Layer 11 of a small transformer language model trained on English Wikipedia (16 layers, counted from 0, width 96). Numbers have three digits each and are written without spaces.
In attention head 0, each number of a token's query is one row of weights dot the token's vector x. The head spreads its attention over the tokens so far by the softmax of query dot key.

Query weights of the head. A number n stands for (n - 500) times 0.00061.
q0: 708448484369500719236442481342490616758336203379631594528599526245226411274613704430508244346662260581223559412317527566701527628469395443451163729455327359494601568546544796772567549422907425620317644871566534424694485493606773505532465445519523487688482759572534390265336689545475206288
q1: 543445617469448474421587584539454561466501476641441414512467491532496539484505492532535387541485454584460612660371466620511524457457522555488400481483494572413564566494431469581593356457665605549516510697435413535413465488532566518485409571515566543669607589493382574540395399476558488587
q2: 642513516472572583488427483423434446716457400381537517558583546423252423393511558475674388590594469453253678436471564407673643605429355497499286556459324434487481520501403758572478327587751496544342633746535512445642615449622893522465276484575419349546514540560619432394506681520323367300
q3: 595436649545695623548647554355530689573501617461540635520501464438491502445356608522521434525671494504482736588429319638621473542409600359562388544498436493535449628385652576537522235460627414606312494782540520472519469648492459492495473530458584367552580721561416410323527483494302504475
q4: 499506580605732381805649435469593446588579690620350568615607513557739595620611575763516721385436506494788313603630388643187463369379566638551748434387652683522400432316393269387560535513113687488420383404403421591205430486462223400469588469347507585362528316472438485665849449552553661697
q5: 523497517517540435524604480325449603513471448430615498566542553513265514393503386613500540556449601631541526534357428535474755557518425374652560651562342383601414539468400688712563361508641588616300714506385398453542567493570514520694518515346358392444488473368665463324610641504354355517
q6: 313542325646545531553432461428651302394400509627423439620431486688589416539413205638643648340636634388468455520576456256517492474267211414370628407144735684492504507539477111256157574387242490722775349372527494190371435556598572273396617287433556660311548483581572421777502618594729829563
q7: 476472544698683416578367358473553667485574582536506526314704461638727561535403525548163724648537706405577390630458494553372534448598376662501541427458557579390427436398542405648360506558410509362554394554373469782447461587452490195501572475402473541489530377476548430460498451408518585596
q8: 476647339645770554623332406438833442487580404505626431464534746447820823773229577511200898444396510483838492571747507479427480212409180627570624396203684568267539525318472267441290501588397313435477460462538544320197426700607234251368674589606424412385640512608610615329579674606666834536
q9: 581496516646543481478782572737372443522493634356459558502396418659608449545673546380520676531369560515566593347542291712475347364661628535615575562554393465546587577594518611566680392706374593423393304484473412748639605423285387394552675617250491361481447390406529588526834264399199484652
q10: 286656476810673668397463380388566544529439413554360608398456512604427404431423464443399659610620610671712624342646498820377469351311454625766422677605474471532649443483590594610545451558402417471453334468584306410440593596491282407524627481663619681605585331587394655504531434419609524466
q11: 452569726356480348549761640182515723576161584542626539505196424611640372269752250349423206453194502553388537429503338393784321338345743409511363794647494315540696440479319515549441451369811313461542787904609367371585396489673467500547455820774485437468385431435423476240269395369444457302
q12: 372641485359576586438329569425582770642520456500386530480402608706559549490629443445529465550451397338539542562610171271436612511487385511726610481511570675299478327470299323302387469404586508545618402730663542619554359620741729486468343455662589558535518399571356400621285905484628393397
q13: 492627516329530549736341127316816438462758466604324792364571647603713774568434452268472749498633514299519115738621584371552660414574682448557535493512577564451472322403525365522246476497319327647451462497600576533371393538751540539494736281791574462500694435738164538372257670384597444411
q14: 652569718625558275528297796487416694878638749448754315600344329732413567204506246429705612418406745660532556293706299579406214486248361427584557836621434683279634753206442632503579789825571444349674571627526528475368470692814667735285360692548389432308362341214802553613376390351229415586
q15: 379288575388530692374610363526391587345535734287500636378406466429434423176566744681680392618652472625490286479419433616445435511484448722396688365579429484443318215343543627413483493532572655697657596547424527400476474525585532582411689275476261621532652678663566647585625595416424586718
q16: 667529550406456801458421657389466569558675580573483723618639457685541733585554518573476302478409559458463646476376533382521694254118457439361550220546375656551747320476530417314330400482584465418716496488314493623388268601451721699396498467585512483504527419480407268468363446649852486536
q17: 381609460919659673406570606500341659582339267595819723473352645392271538424476763297585208587403466521425635663475647738512470550544542613379352552922443249760663475605294613473401563487522686627440580550301511579488596643376466575485669479514564426616454329613444745503467556537523463565
q18: 903148910381529648860618483643682584360513691336554357716509437560446390200405367568488673444773698385613458388365247679596315374513645438589746242491309461578515407373676171425858387575420549540549334335593299467423692405619442423453518725611399457558766583507528466696431525452522441674
q19: 688448474252430618775341741513323401711689374395543371614577585477496687728540560499366498508531422389495548423675607325661587546441533656398574265453514473352614645329488458612192415327368282406524647492522690706226649596665561642595613300705634558409559534378523513519648732657743658716
q20: 344764201756619629522414494327440591638602348603437311442487575545584565596508430620583501563235080640563702770729517672482697658389358596577517538471433634607575491452740547430461473542546535570650562464346696507544685565155447318562550498466642720389633561633579490458823646470327574516
q21: 834459341476613453567447182645513232410501460413279552450680546425317528697681593661324445255409527364482685493556545517624496438656508404363524450363491472514316566700623418732310540339551469608249683384543564650739677527315731603389419272556754415672483573628548512555517674536594497822
q22: 270795462597772682490275605492510547679496396444514306639571371694488653519413517303539523290397759365511573511572399503078334508239287578515560746538561815573689589524612279726424639507461441458540423700545711538361581385653440445625345327523377607149394503432484258625302642539574592384
q23: 686548636533478626580490384685531702623552566328218683590257694491484532221652465502495614467528578630528625685560451502587557592523419258382594706648461311467505445440547377445672368507509837477501685580223574398710418468403720652455613732469482487394450585352469531536653665443400261410
q24: 357447377485336215265361489526296717225419438656745380490353700453471339562550615433654395450535304626523309485476369476521651504494497360407479601432342471531424491590659586664780554504606712350537594337434316316465458484463596492581575498430294116589616424492711691717470364595393343729
q25: 700303560165617330551580644516389414575875574639255659821396292575453469520484518465463309401432420166599620648569518138757368188599368690640500588554148528454261435515382477433457567469463396349520466558834486696533320706630555687252521501529577603449487286282694597392493496395768444563
q26: 592503545448482451538554693552427221572611642392649659543691266389528652477528642552439501914343459401322505550310796261611612674390287716512581249451495294523416560595447696561297590696507453271206800356370582790392627404253599399470615574703383412629707363647494672683654516548383495808
q27: 520514336377556380544438402534724497682357232533571646311575649658351569896493548330647418455280381510381748540546379471514749313369357312546557471557758524524689673463589551553413635642493627739500508501441754617450431433728720411430493084615669484566408818796685550625595257735526574453
q28: 430447528479478175467738650486343613736444616653403270514370550335442346365707593530436469250422586647429374442431313714366232402407370369416650748462155601502374400627475538328463700442637426484410339463378587556644581439367509506341475642509460343323607258264698646386622703468446690707
q29: 574352547285562711575495188295581423386361380611579641414543439825423443686434516682528287635507479392646588463451435386765811364528640352535345388649610549569410323660349470351586498686370462345400455660746797646520382448702315322766442434555403492737442466299480340544485194583484485417
q30: 604756194841480751375320380761755402408424151369543566245458811322357331686022606712571570465677242486726653686701362619368712728377466478176308399350610522448313661805813596630573492418521475741468521440414621518675588722240378517536385554244372817651648633847490594760630203538236386598
q31: 280826591323545495452387634155375375538425411781640673517676616799351617739476304276602493678428471129294624432501435296448755425353373507389614572702527458266596310474310681535525600606560330672568433593816881667316243495772450467324354357573654613567564510493672454463448637515457730262

Each question shows a short text with each token's key, already scaled and adjusted for position as the last token sees it. A number n stands for (n - 500) times 0.0021.

Then comes the last token's vector x. A number n stands for (n - 500) times 0.015.

0 " Sch": 801440385762508307684553757524361469664503564583495510497621631535523364520483562440543479551509
1 "ü": 619624392622595398577577624541467428511501579535520435538556566436524397538417547515462583528492
2 "co": 458764348532512382592558648519517382476586471556526515519579566427421375629431595469395618532496
3 "Ar": 203527305451628408580676584503405394572532580595567505528577523476399437530501580449445487362494
4 "ena": 332307388408597374577656664495574427550550473577585445398581494487468363607353591541382641439513
x: 496489525464421520443376530465524448465516512497577553465819541529571653619450427473472471420462490508387555677520503405522524391511430584419559460435529452520464441478445498487501458514421439603497496492557530483462441459526552548499441423482576475511446584450477523602528513583509519373
Which token does the last token look at most, and with what share of its attention? 4 "ena", with about 60%

0 "a": 704531430616445335615550654523468396570522411483500477521538513462431479580426515538474563515494
1 ";": 656760331695603280632472669383403334617587499462581574339490364580369365615534604567432626368534
2 " Ka": 415763318544623370650571707492404420590518583483446429670567505527486561502419430499522605516455
3 "val": 229486377354643439633619636478515391548601497447470611669516361591399486577487454469621671388462
4 "a": 378309349372633404619612689482484422632577480457518508632495424499436479573442452482528662438476
x: 549529496527467516608466445524593508391573365448600503471742424561538697622538488461558445475558397580400566469511504414538565524445390568450483528573587502471414490583479492538472463456410450650482468454535413508424454527562550439466436418492568442483529503533576530503476491535483644500
Which token does the last token look at most? 1 ";"

0 " round": 803605410637566356683574674495410452633555657580533449376574436622424504668544556409407459505538
1 "s": 697730333719536273765515685514348456781499524596556477433597614543437513647592478430526423509518
2 " and": 342812263480622392644470683471461350636471513603496490453542528592409416566526532449592606471478
3 " the": 092564268369596337738465773434400307677494459546385681526511415729410451644427556352641633439513
4 " final": 314175394212665447696626754513385388606517515591565611447581452660436516594434566384565605430548
x: 412423580493522499448376482473653538520649584443546496498547529599529772581491576494484511578523445522450512478533455429453514546378427539488635385398490459490464546480557446593499544505625409639544546522462607433408432445552483533577594502485482538551453630456524538424478492522539439480
Which token does the last token look at most? 0 " round"

0 "me": 800480420610476324665562633492408329530524441596444453504578526451396413671412636487431576516489
1 " Street": 681753338578585354625574672558463380668552467615521493462544514500445505561397567504459572388542
2 " (": 531521435523570493532538719521472358630595526411529499471660523643607450474533605626475620475654
3 "2": 412414391418573510526522574511453407580634550456475445531544531509567464526504594401606616385489
4 "0": 425305456327599513557454537575396482494635672434361492504556425459557533510425545449641551416549
x: 385598527564522560438542610508642607502482467493512426494466694497567436569483454556637465432466554607402549501644472492573502532463578448381500515496544671398552557478504513459518502561417441543555407565484492414383505510552406660458421466470350493465493401519552430547498464443466529596
Which token does the last token look at most? 4 "0"

0 " playing": 942602328678577317655492697399357393703495446614487607407557489668380563593477614503482530418466
1 " one": 628921272516573328639557752405365408708517516624442580446523418636379588623501556401555465349496
2 " ": 429600422424581545423682624478477422628524585618447434459517551495490531571570554429584454339541
3 "leg": 182498453353585467668616730542348418541426491616485490308563503625424481657575642469463564507536
4 " at": 343122397325664378688495722443315292645513529428391506380608417607356471713621660491567642360473
x: 590567392445553561591523564480643356558578547545521494510423507644719685480472546504549460407391425600517489364518466561506505523477397559448511357523556578440431467561458336364483546559518532567519474499432542555491543519445362434538427527555423517524540493485488541491557465597514531553
Which token does the last token look at most? 3 "leg"

0 " P": 594403505639505366606534557478379327519577565424554482634473544563385515596604587546532521430442
1 "s": 704668359687523258703488672520357455706488458462540499530544567520360493636687434494574462501465
2 "ach": 382742357479520363618614586545429436588531403490453512552517444519405468596537558543446599432442
3 "na": 207597295434611304659594700533485431573466494571567499537532489448430436577434538433486632445487
4 ";": 275293269358700403656491643438427347629569538461618606309505386565363359642551636562430619320540
x: 526480437337519561454473447593694470539549406478436481461603464506430561535493500529393480438516586550477530499482408419553557473484486503441674467499520503514470566557563399415563460485462516572495462482478535470514451413429535443519259490604635458557524498473460420588534541533453513586
Which two tokens does the last token look at most, in order? 0 " P", 2 "ach"

0 " Semi": 781450429598445297618599661525383444492471555452554517347619641423511455512456620454466540454487
1 "-": 597638329608628414552611665511490432645485588480505541450444575309540327463524598514464625396547
2 "final": 284735330444570400626630606504432392557532483516548456410545437585420526602416541447452554433469
3 "s": 240600218488613296732557667513363449759544487579599482416585566555440508611602467424523442418499
4 " |": 316380268344726388790583836415357339663625517446619555413611457594490410504614605426465607378529
x: 583296452382484500501440535620463509484597480446524468497458516536439564479520583577544496498479466486524548448566536459452532444413465545336708455438516478444451571565529382479558552520584442495460523507481519422465428491458468466452252520518522473557518519515584509526519500568524531540
Which token does the last token look at most? 4 " |"

0 " company": 850509372712542289682569735470423344787649410607464491381516421667352625585501506487503571442429
1 " owner": 634817287580617335687593796480376322763588449602415516424541446646315598517497496445537560391429
2 " who": 338869186467665341609483836469445403795524478724446633400520581632504518506476486422607590522497
3 " sold": 087519258297735501578530791460392363818545599589514631466516487626371652616553558513599595402389
4 " industrial": 174122335204738450656523718456366275731585523624495581480514396737450637716422506449645628342377
x: 477553499537468553430371475416764532555584657459539501467614546483734759578432525497502510432521480444382548537421518445472458534629468423511490511413425539444499558488443561471528517356586507554447488523479565469496498554449612421479494474482499476445507533496513383419440497514517465515
Which token does the last token look at most? 0 " company"

0 "co": 749442436601425377655492645496455315487592414548567461559629538492374407571528634433429627420464
1 "Ar": 651767360609567338627617555516374387573529551572593465573594538495379488497556595442477503308482
2 "ena": 386740383520540310647618661487547360552567432570593414446587491504431393581389596512396653415501
3 " |": 283591255430667359713524810371412301636588405442583559379584442610447401572565597510427649391505
4 " ": 550499523477495524364587559441607278503585447493509450449452419595400474596642597461555507347427
x: 475552400499621450454482569602512469547558585437547451521624458423566431504494470581528687473505536497475471462528487505369478419524418524418638549405535626555439503524494460458506626567244539509407403479532513517527539459459503484501434540427504539420536546477525519566544512422523553477
Which token does the last token look at most, and with what share of its attention? 3 " |", with about 90%

0 "\n": 455477581532408503610523811458286313485677344449344428405629611595476470510531501488446462774546
1 "|": 642591346700503307623473737310461327598586350384402608365460595508392398594449584383464523737507
2 " V": 491619394551537326617607700434492349470484378421508543506462657551468418621469644605407489818353
3 "f": 377512410444564339587530697492536319430394373405360580465429583486414441717577548516482424774365
4 "L": 497406393425535361561608624455559421513540389412434598481333621468476436654408557624381404769407
x: 563540402441469532445453523469470508427368422544594501477669567483394482531437492493650468534515462487535559599567515482366645461458526434557358396452585459530563470418625397437492500551395607519502497482396504578375500442523503429589497530396507550497437529419566439534552489500497651460
Which token does the last token look at most? 2 " V"

0 " |": 729453395747562253746476820314376323663557415455536558400557455593462423556597559467463625467483
1 " G": 612644381679582357661520700430348300708561422435333521590445597619451560565601511569548541597425
2 "el": 385721277544569301582576724456581332642558435465415609621480445577397572683556476490493665592387
3 "sen": 244556325449600291641601744498586347600580342461457597556498469566402471653528522603394742521386
4 "k": 333309356376645419651616676441526315632555443513536538623488514584369389664617605545408658511387
x: 574522495439463580546430538485497445483575508501447514458779500542538579623447513504653482503551375464434489557554508482426539414505518503490543467505511620550529394601562360537494548470411555513505626449541471501445550416572519410471465521478610478494520569466504539440521473495468716430
Which token does the last token look at most, and with what share of its attention? 3 "sen", with about 40%

0 "2": 664544375640669354585522613499429423732748698596388637454523506425577621547484535408598563379631
1 "3": 566674313553662384576529619524482476731702726624416641410517505408608553507500564388521560349637
2 " January": 347709317490660397626481690533388401737615622463446655434524430469502573521528455457611515391615
3 " ": 399492498443520479417558572553460414572653488394405597395486416461429577433547448428583508442547
4 "2": 600409489469549537443567530485439439597645571492452399490519538358445493454574539359561556408466
x: 408561464527568495432455646518615447474509526498508366555423379474467454391552479425537415482636497602481511650506571346509443580528541552457460622397644506485578587500496317463485476477523364447565462544491443528430493625459413578464527465453431528454504654464511493475422472546477493622
Which token does the last token look at most, and with what share of its attention? 1 "3", with about 40%

0 "–": 544498444653619509516509644606468559618535539474457418456538541462634273486447427530489543538668
1 "1": 494538433515544520482588543629477605636584666547477465523608490467643411451492519470520482433647
2 "4": 459592306491577472518540522621501570666608695579421562499544522389664460438450513447491431368634
3 " Super": 256563326405608385510631656506494408547569522480451559418481544401524463498324466416461586493557
4 " League": 369264448414602420561676599546441581640600497552489462430534437536466494494393531518357525496579
x: 469511563357516544514479553552594476601581516499575435567590541603486666493476460524462443604409457516374631551548611407462570551490375462472570456543534453424436484428510396518503552583469459534611561525457507450363503464545499504511635386550565509481395585576532373434575508531600429493
Which two tokens does the last token look at most, in order? 4 " League", 1 "1"

0 "ing": 899493248633592355628506698505392395722495458538434588554547436626458568619482550478573562360517
1 " team": 650784312566557349691651750496432407735552453577536484366570413681419588591480488472512519452535
2 " advanced": 291807243371663364697522812423341261702606552555524580373623431695460608701500600425595530406445
3 " by": 054526246304602345700440790472341363668448539530373630312585448627390523720489629530596619462406
4 " vi": 255289364417603400778491694476267242582499569476540490511684519596474498564473561636570678477413
x: 486388527481567517509493585501280504480558617438470498488678579454742592424429469529501646385571439526543554482497440438656532347650510595596503482485510596439493587485463449480474528549499511497498565359587477536520510538546476474461438575434544425485488532552479481515591500563461468600
Which token does the last token look at most? 2 " advanced"

0 " the": 949498258697516308684360782410342305722471431562368748505513411676436498611418563346670651395509
1 " first": 630799137509575389670446724456339344676529471506463730437550528538513529506462593349646504391475
2 " time": 314874222392679383676498776542366429733509503684451613405609510568436547609541567365589505507514
3 " in": 029535259300684394676417702482342364648461564515345656449659500583419521645562667388659599424445
4 " history": 324272413301701470670606697523322409774619484529509479418545506605432534540518507453526574433533
x: 473635494414582497549444597471597520444486512571581485503509518496431815614445505588457568507475531472461531622543585405584522500572475533510463467443554601467482526434489474564537521577684413425491477469503562433504507577474519436484446417629553464407554571513530505408523540465566429504
Which token does the last token look at most, and with what share of its attention? 4 " history", with about 50%

0 ";": 775503427779569269630476691363425329646576498507556562355453399593405405610569577540458619410516
1 " Va": 682743390575526309625606707416322403526504505494536523630576542529426535537340510564493505617443
2 "tan": 362725376487571314602672651469504344537532432436554605682521462502419511506441500605505594409388
3 "ia": 245510368453557285614660674419515346568570444517645471581591398492427434538381498467479592437420
4 "ko": 343289380380630413619643665475568377573600491466588498607556435520393393541419506551438717391475
x: 493368421517464495572384555507466385511550463512517511452781460500582639643521457460595528457529430514423462493495471497486585394438445542488460480516610589519472459554437426511488416469425445629481499463523429384407470502584498556479470374504555437545630477508514533519515493544466545414
Which token does the last token look at most? 4 "ko"

0 "4": 683546374645647347573528663540465495774677654713426605383529535422576550487552577366511531346620
1 ",": 697648291681658422532407708384365338780675589597398625531545468618528590624574392524699635342550
2 " ": 501499454490482603314562509516521414594705513472404531555456387476511575404587374422612586284560
3 "1": 360445358388596481528528604573397527737616695546418460524498450491535447472690585341570633298529
4 "5": 389356311227678474579507558593373547711606700579316505508487537343597532432604505319573483262536
x: 415710510609561556537471553506612569536503516553543423539482481536379547448469535562605519434535466522431488540493620534491473496512531428389622492574537580523556547428437426443526545509622446504626459591455464341391397507496470583400425572522431547513496477615493379539551517476407661489
Which two tokens does the last token look at most, in order? 0 "4", 4 "5"

0 " left": 967607257629640315586472679457331416734528625609527608389544457650425495747575663465597521370445
1 " Canada": 684761321583596304632648756496470443768620570611614527471528540528511495522383488514484615360494
2 " to": 317883198480656293653418733502346412665450485577411630415620622529353437617555640409584651557462
3 " attend": 030401281343725426641612788471337395764483590546462572314620406554473460565485669510538675378485
4 " Stanford": 306220365314736389615669823459440399774611496535596525466559443578500530543394473512562691361461
x: 553595471447513586573464556489645466555621664529564539507638625601546775519460551523403530546463508457426520439441591443517513469535449519397473476509525489481490538436502480547503511515576400657483482612497479588484583567498526482529439388510423457449543564482544481557617499636632481498
Which token does the last token look at most, and with what share of its attention? 4 " Stanford", with about 40%

0 "hal": 797525340650533338628628693544504406618575456545466514483516424558454429589463528565458641425505
1 "er": 611703325564544329637606701551529374657581371486491595501515489567409465584537507569484650382484
2 " |": 450750235549640312711504820360425323657571403432586587366569433617439382574555580506441647398488
3 " Ad": 199503338428672336593626629512390389579571451455432556580515555531421393527581552434595560462473
4 "ida": 292291399398683270623644712400507287524562427441529441578588419549373480644430517499499747484404
x: 442509459429440494474486569611457472433485522552540493442785540559646721578534381451533492493519374469380490532520421526482534439517504615447463536482555527496487480532463506508523469490408463608522506539525472510463524520369543477436434459358515416526611535460604520542546496558532470515
Which token does the last token look at most, and with what share of its attention? 2 " |", with about 60%

0 "\n": 455477581532408503610523811458286313485677344449344428405629611595476470510531501488446462774546
1 "==": 559593406603556399729402884389304296603583280453318612366556501647416475527460538446518513662473
2 " S": 545655299643597359661574770472315309659527412545369549519496714491438540521509545376557477633498
3 "ko": 240550289434655368723572742494486350594503468442395484595529605457422527562451496429481657639400
4 "ll": 395317407399623439725571652493532348656473420568416568499424565450388463642535588414467612626414
x: 581487483486477489460422470572378495461456482466479521429588597508516690622566596516623444528558402623568561479372456477467503396603463480530483551453597550430545513558539464554479507437585520515486541393559487538431521512443579383433614468527551526431511575531441468510599487489486760338
Which two tokens does the last token look at most, in order? 1 "==", 0 "\n"

0 "th": 792519346574506350653529685579480432638519450533459575602529522498565378611515563499451548513571
1 " teams": 661754319657507301748571716553398479767575501623645395408612500647414601557529449524526467510478
2 " re": 361765338508503366623464684510349335526535650561450500362660469510485410575530570367647519376507
3 "leg": 151542359327647430722602694492344417550518524566484466385625418618479448593543686370502603476457
4 "ated": 263195410235638467676565694524339382693542613528541554428585423594508554668466565465569506308452
x: 587575383472439613567456541421672569603651585425538406427525527537521872455441555461516447501471500502453498506476544413575464508500449489512558437448611483475479504487524505526472511617629459476454496506476525531438465501420526524448413539574580532493476488552538437471478497515534521505
Which token does the last token look at most, and with what share of its attention? 1 " teams", with about 60%

0 "\n": 455477581532408503610523811458286313485677344449344428405629611595476470510531501488446462774546
1 "\n": 496450558565409484607534813473290309483676344448344428405629611595476470510531501488446462774546
2 "S": 538667256605533367752500737513318342648558405531313542517545677540465483549508469296588354716431
3 "hor": 179617218402632267760566743507441346598511464502460554521672471607394428637604567430540584609396
4 "t": 377339390371674385687579646528523343598500425526440591493459607569488493636592539471500509609391
x: 607502472574497563450384508558641607461526509448516522468593551653566640510470507582653530423517473455478497511519475466455528461531534480537360540451402378548445429523588369602555570520442493441515538466547507508401466471467500461420522517583569540532552535454487520541506524507489835579
Which token does the last token look at most? 3 "hor"

0 ",": 735488383696602387539399659355440316694624561565429491565535450633468526561558457511648705281458
1 "0": 574677305615670432507480597483395414663697668536327517708516475495491612502607416463623736288539
2 "0": 385673269521680459511475606501396435671721699567328557667494440482492610519587412462619736287572
3 "0": 282465338427659474522476638544454478687751716681420607510413390470502622529535390456568682278629
4 " |": 306334246325708419702496820403422397756645577524607659390543406592523467536611470482517669332556
x: 576321509403480498544446511577545533462594549469513508460419482506413548481477551531491471532487437451542528493569505440437539467483478543329671470558466555473410511576514428344497493399534467515436541509477525472493483578496506457455201476540516456531545505494527457508491469509494559526
Which token does the last token look at most? 4 " |"

0 "\n": 455477581532408503610523811458286313485677344449344428405629611595476470510531501488446462774546
1 "The": 753846248621552255753396818415299243718522404524276729469521447704399523640417520306658597502480
2 " mechanism": 296811293417582349764588775459384291605503370625435555415519447674381525551463544369492484623377
3 " of": 038586220322662327762486870485358235728500455485384691403587442735433545663535551531616659385450
4 " the": 201142369237674358758473846469355256771519436517299738521506361740450520634485532395640659391505
x: 449434553509544546477506498524940533457463529454459495412505484460526870454467494482471483516489516535536481541416521513394537460380460561518486503514424646466478513520472491484545512528543505568453425444435471414506464436490520480465500517439522512526492502486424496493469500479541579526
Which token does the last token look at most? 2 " mechanism"

0 "stock": 832497321658552364656557672515507409689548490560519504461489495536391534552467525427479642362479
1 " |": 683661277670630282720482836337420313692570427448565563404587466615471427549592594490443646396493
2 " GER": 353726189609669265669541881395493277698552419541524585399442459669424493611429532620462530594315
3 " J": 303517254544631368580569761456345357619578422458428527527484533556396495596463534605520498625404
4 "ör": 345278334370658415606626758527492354593498454506502593586506493509419481595490543569466605545407
x: 555399569489501516579462565451443469554473612594455523502797509483581477619366521473610485469584439491457501651475541502504507458530430469507502394451557540513657488506488511511512468451390434552563498448488582513601507516506455519504490477359594473473369513522475554544604514517519635587
Which token does the last token look at most? 2 " GER"

0 " played": 902589372724616299716512726428273411765495499577477600377559581625398520545445612524494523520465
1 ",": 661763300634711350674489734306407301755547545626449486516597503677470506589520589535570644426433
2 " followed": 221817197451663466585476698435348338777587597548420551543513373644399558605584525410582590401433
3 " by": 105520242370586412662453741491336394676508516536339575358604409625403529627521560532566603423424
4 " a": 264165306260677412737490756453292363684494498543315669549520432691407501586559481376567579403468
x: 541435581576488513471525483499728478505630408514542526516513418508655684395496583536534467554464363516580513540366565438512445550357444550433665380521497702522535503488524486543442516554562524531540421490493553555428508495524461435529386549495475481531487533506456548340561511455469548672
Which token does the last token look at most? 1 ","

0 " ": 498489460531498488452554616432478346469507426464451468387486485539439500471542569414623383494419
1 "1": 515619362518566410535542615558370511614516665589425409365541506464525442515574657333600442457498
2 "4": 389655232453661415584509581576404514660555681593356483413505543353570505490515619348557396345523
3 ",": 267626182404690504570366679446350389739607669585413662519537468573605595653508378515748543372531
4 " ": 501517450445454607299507470512508437573701562428417570574431400437571591430515302434647574324561
x: 457541561645593516516482472586454555439564539466503476515511481335501513451510465531509650433508557474424440531508503374457417507673482483490599460490565568485437478403446435465468596571306500571488371594458442429469500517479417443531547483474434518363565515595481483505464598445482558696
Which token does the last token look at most? 3 ","

0 "z": 674531445641516352547588647501595434626596463528521553545506478488426386549591510523384631460526
1 " ": 455484521433455626301666469523623436447541477518516443402460463477460443543542561477520418370501
2 "0": 373612402465577436488548565540430439470522657585471441332549550470431423549534673395525423380486
3 "5": 313496327389652465543512571636446520575563726640391514394490509346559471544499573394561404344560
4 " played": 291126313306710457687594724484272417786513533591477634351543584606423536542419574536502517510496
x: 642502491426473520559423522447543470623599519451565476433593522602649588547426579510497476536393428446546541572466556478606465561453327426463467380461581519458474583454526409502428622493663427482605426478513576460552604596505463448527435524488526423485510482403450441440553463493501474553
Which token does the last token look at most, and with what share of its attention? 4 " played", with about 70%

0 " February": 742579380591593344584498658557421406685576573417429565492547426518498536508519483506576523441589
1 " ": 535604452444522459418570582557529417568592479454401516390496425489386566442581479435534461495491
2 "2": 396485429473578497443536537536470457624624615558450429447490539378456556501605505354571473447478
3 "0": 350469420426572456491478540568448517555644674518322492442483438388456620508525436452534504481522
4 "1": 466410429436630570450520520596324513725628678619397496454489471289562649517557408422515500495641
x: 381537482573504521494510538419538601477567521482516382550371454447375414526503412406473438422620434525573522625496492461481506569623478575511584669596479503421525640460426380531491518575472466590611580529524453439541522537579480408579567467597498581521547519650452403481476580470532602614
Which token does the last token look at most? 4 "1"

0 " and": 878505300727569340568433681451462328683517478629440547469522492614383436559521515457631637446466
1 " Micro": 717691322644577328527568675413428329557573432507544547564505584492463468475357547442557521493431
2 "s": 466782224613589279705489683508350433763549361552457577511545603559379463583631503399558528463500
3 " on": 051512309335608428701365702522350351634479500532348607427579414605340584677517589511587562424453
4 " the": 225142388265643360723429762483367313724469432539315741525505342699385519643420571410659636419496
x: 465483475502524506466564517501932518488503506457465511460423532447599881538521524511469439585500513566537496537368480535415543457384480529485451481480492624461470497533457526453529548535458487587496477486465483432523472518514533528490504500487494489500408502458409440519502507500464530584
Which two tokens does the last token look at most, in order? 1 " Micro", 2 "s"

0 " college": 807567379665580364694571678487348397783600466679503518343462499514453556562486537458464576429546
1 " by": 699914209613513334667384809439284395685447449582365570348596392618343508595526591505604628421410
2 " pump": 303837232517644390661542768518373342673486537559477526523510400629339518583548525390583586363409
3 "ing": 041528237292656466630497723512374396750511537571474556541516399626399559631552504431633617277439
4 " gas": 227211373257652402622535696508461374608475498597524475436545458555405513635438555361571573414402
x: 445543507532458547440472486479577555583561559400500451527659513477648837652517506479474548486481389473420563538384469476568532487591449501559484543437504485456474567476457518450460510418561489567431459434473543504451411487466523425451475450574432427405477513541480590440611535523639493484
Which token does the last token look at most? 0 " college"

0 "e": 771496409592435320647509673537509365608564411523494520548585521593451476650504515527472546455510
1 "B": 617688393568557346707616677576486401653615531516524493542528527586499424599549575531455508443539
2 "ay": 354769375469569333605636638562484415597546431467507502555570446475525512524453538557419591421529
3 "'": 218476398381603509589474667583459362645475501547415523561541446584491479591554517524490598444565
4 "s": 190263299280676337709458733533356319713498360477430639517589470679446476655530482400633537462507
x: 416526520477488520487549509500782377510499448458502512570607475476543905589463584533503422456480463505549469486528463584531478432406492572502544549510500547431465442477566501525505512518516539518453591505473515492482586501556542412567491511472490502528482469565484472540373574421505628603
Which token does the last token look at most? 1 "B"

0 "ed": 889493258638578339610575718521407413720538474561480617529561476588507489610521566486520581315527
1 " teams": 671753296639513298738578713542399487790571490634635404389625502656425589567512461517520469491490
2 " are": 370830266513550295780498754538293400672566395494502473331630483655376424535508510463623531437492
3 " ": 430507437427527504505625648481477349577552529459531387522540425573484478508597529459656456312429
4 "drawn": 312234386313647463645629701508319370649473543555621389510586466608456562626530570462626425363387
x: 542597375430429532594568556435633525618617629446511476498522490573521739478460557502526565509545501444426493493488504457596426493435417491490534526352554422470512554460553497588483603497663382515455450436519610505401455489433583401399417569522528485466447539512534568479466419514539462449
Which token does the last token look at most? 1 " teams"

0 "eff": 739495375630585315634603746441469376593554408555467452468590418502450420569593622454440665485464
1 " S": 701607352721576328614505702513301360649515495523438562542509642498446510563549570417637487517524
2 "ko": 393768306525620368622560657520513442565537573431535468609576480459429446555464512516484686451476
3 "ll": 271492382462582412610572584515548417593531473532536528503487426486348370627535584520456635451480
4 " was": 266177358328674341752518747499275364725577451456455494307649512599333392565522553480591569420457
x: 540466522459480498452533646454760516590531458575473495417661466574514747418495497577482549502501490541620484470661472419547406457523467522411501498528571461419570518468431405454482459422545558557537590480526507585502522525539498475528370479451428475487490462525451537423558576606439493615
Which two tokens does the last token look at most, in order? 4 " was", 2 "ko"

0 "aria": 817547402636444344668609743439410309580634388644574434345573410581381476580411532539392644423495
1 "s": 676731345672527260723534691490387338749570336621538453471594525578331504619650502486450515435460
2 ";": 385751264561627324611477696406409294624609466520569524328535382612395395584547606535417591339536
3 " A": 171506309403597301720461720532290272581539406488327590561504480687408557556526481428617468543432
4 "ster": 321294395343618358660672737539487312560525331474511549643505515567393456556500434512525602503427
x: 552510466628521476516489491548525465491444578597483591503683455601470844592472505558570488496618481424490519456593381519436582489496497475463455472454529525556547502469480391614534520521427420542479538452455545483391529443525548454503457512501548407508547528512452578580529433479480585467
Which two tokens does the last token look at most, in order? 2 ";", 4 "ster"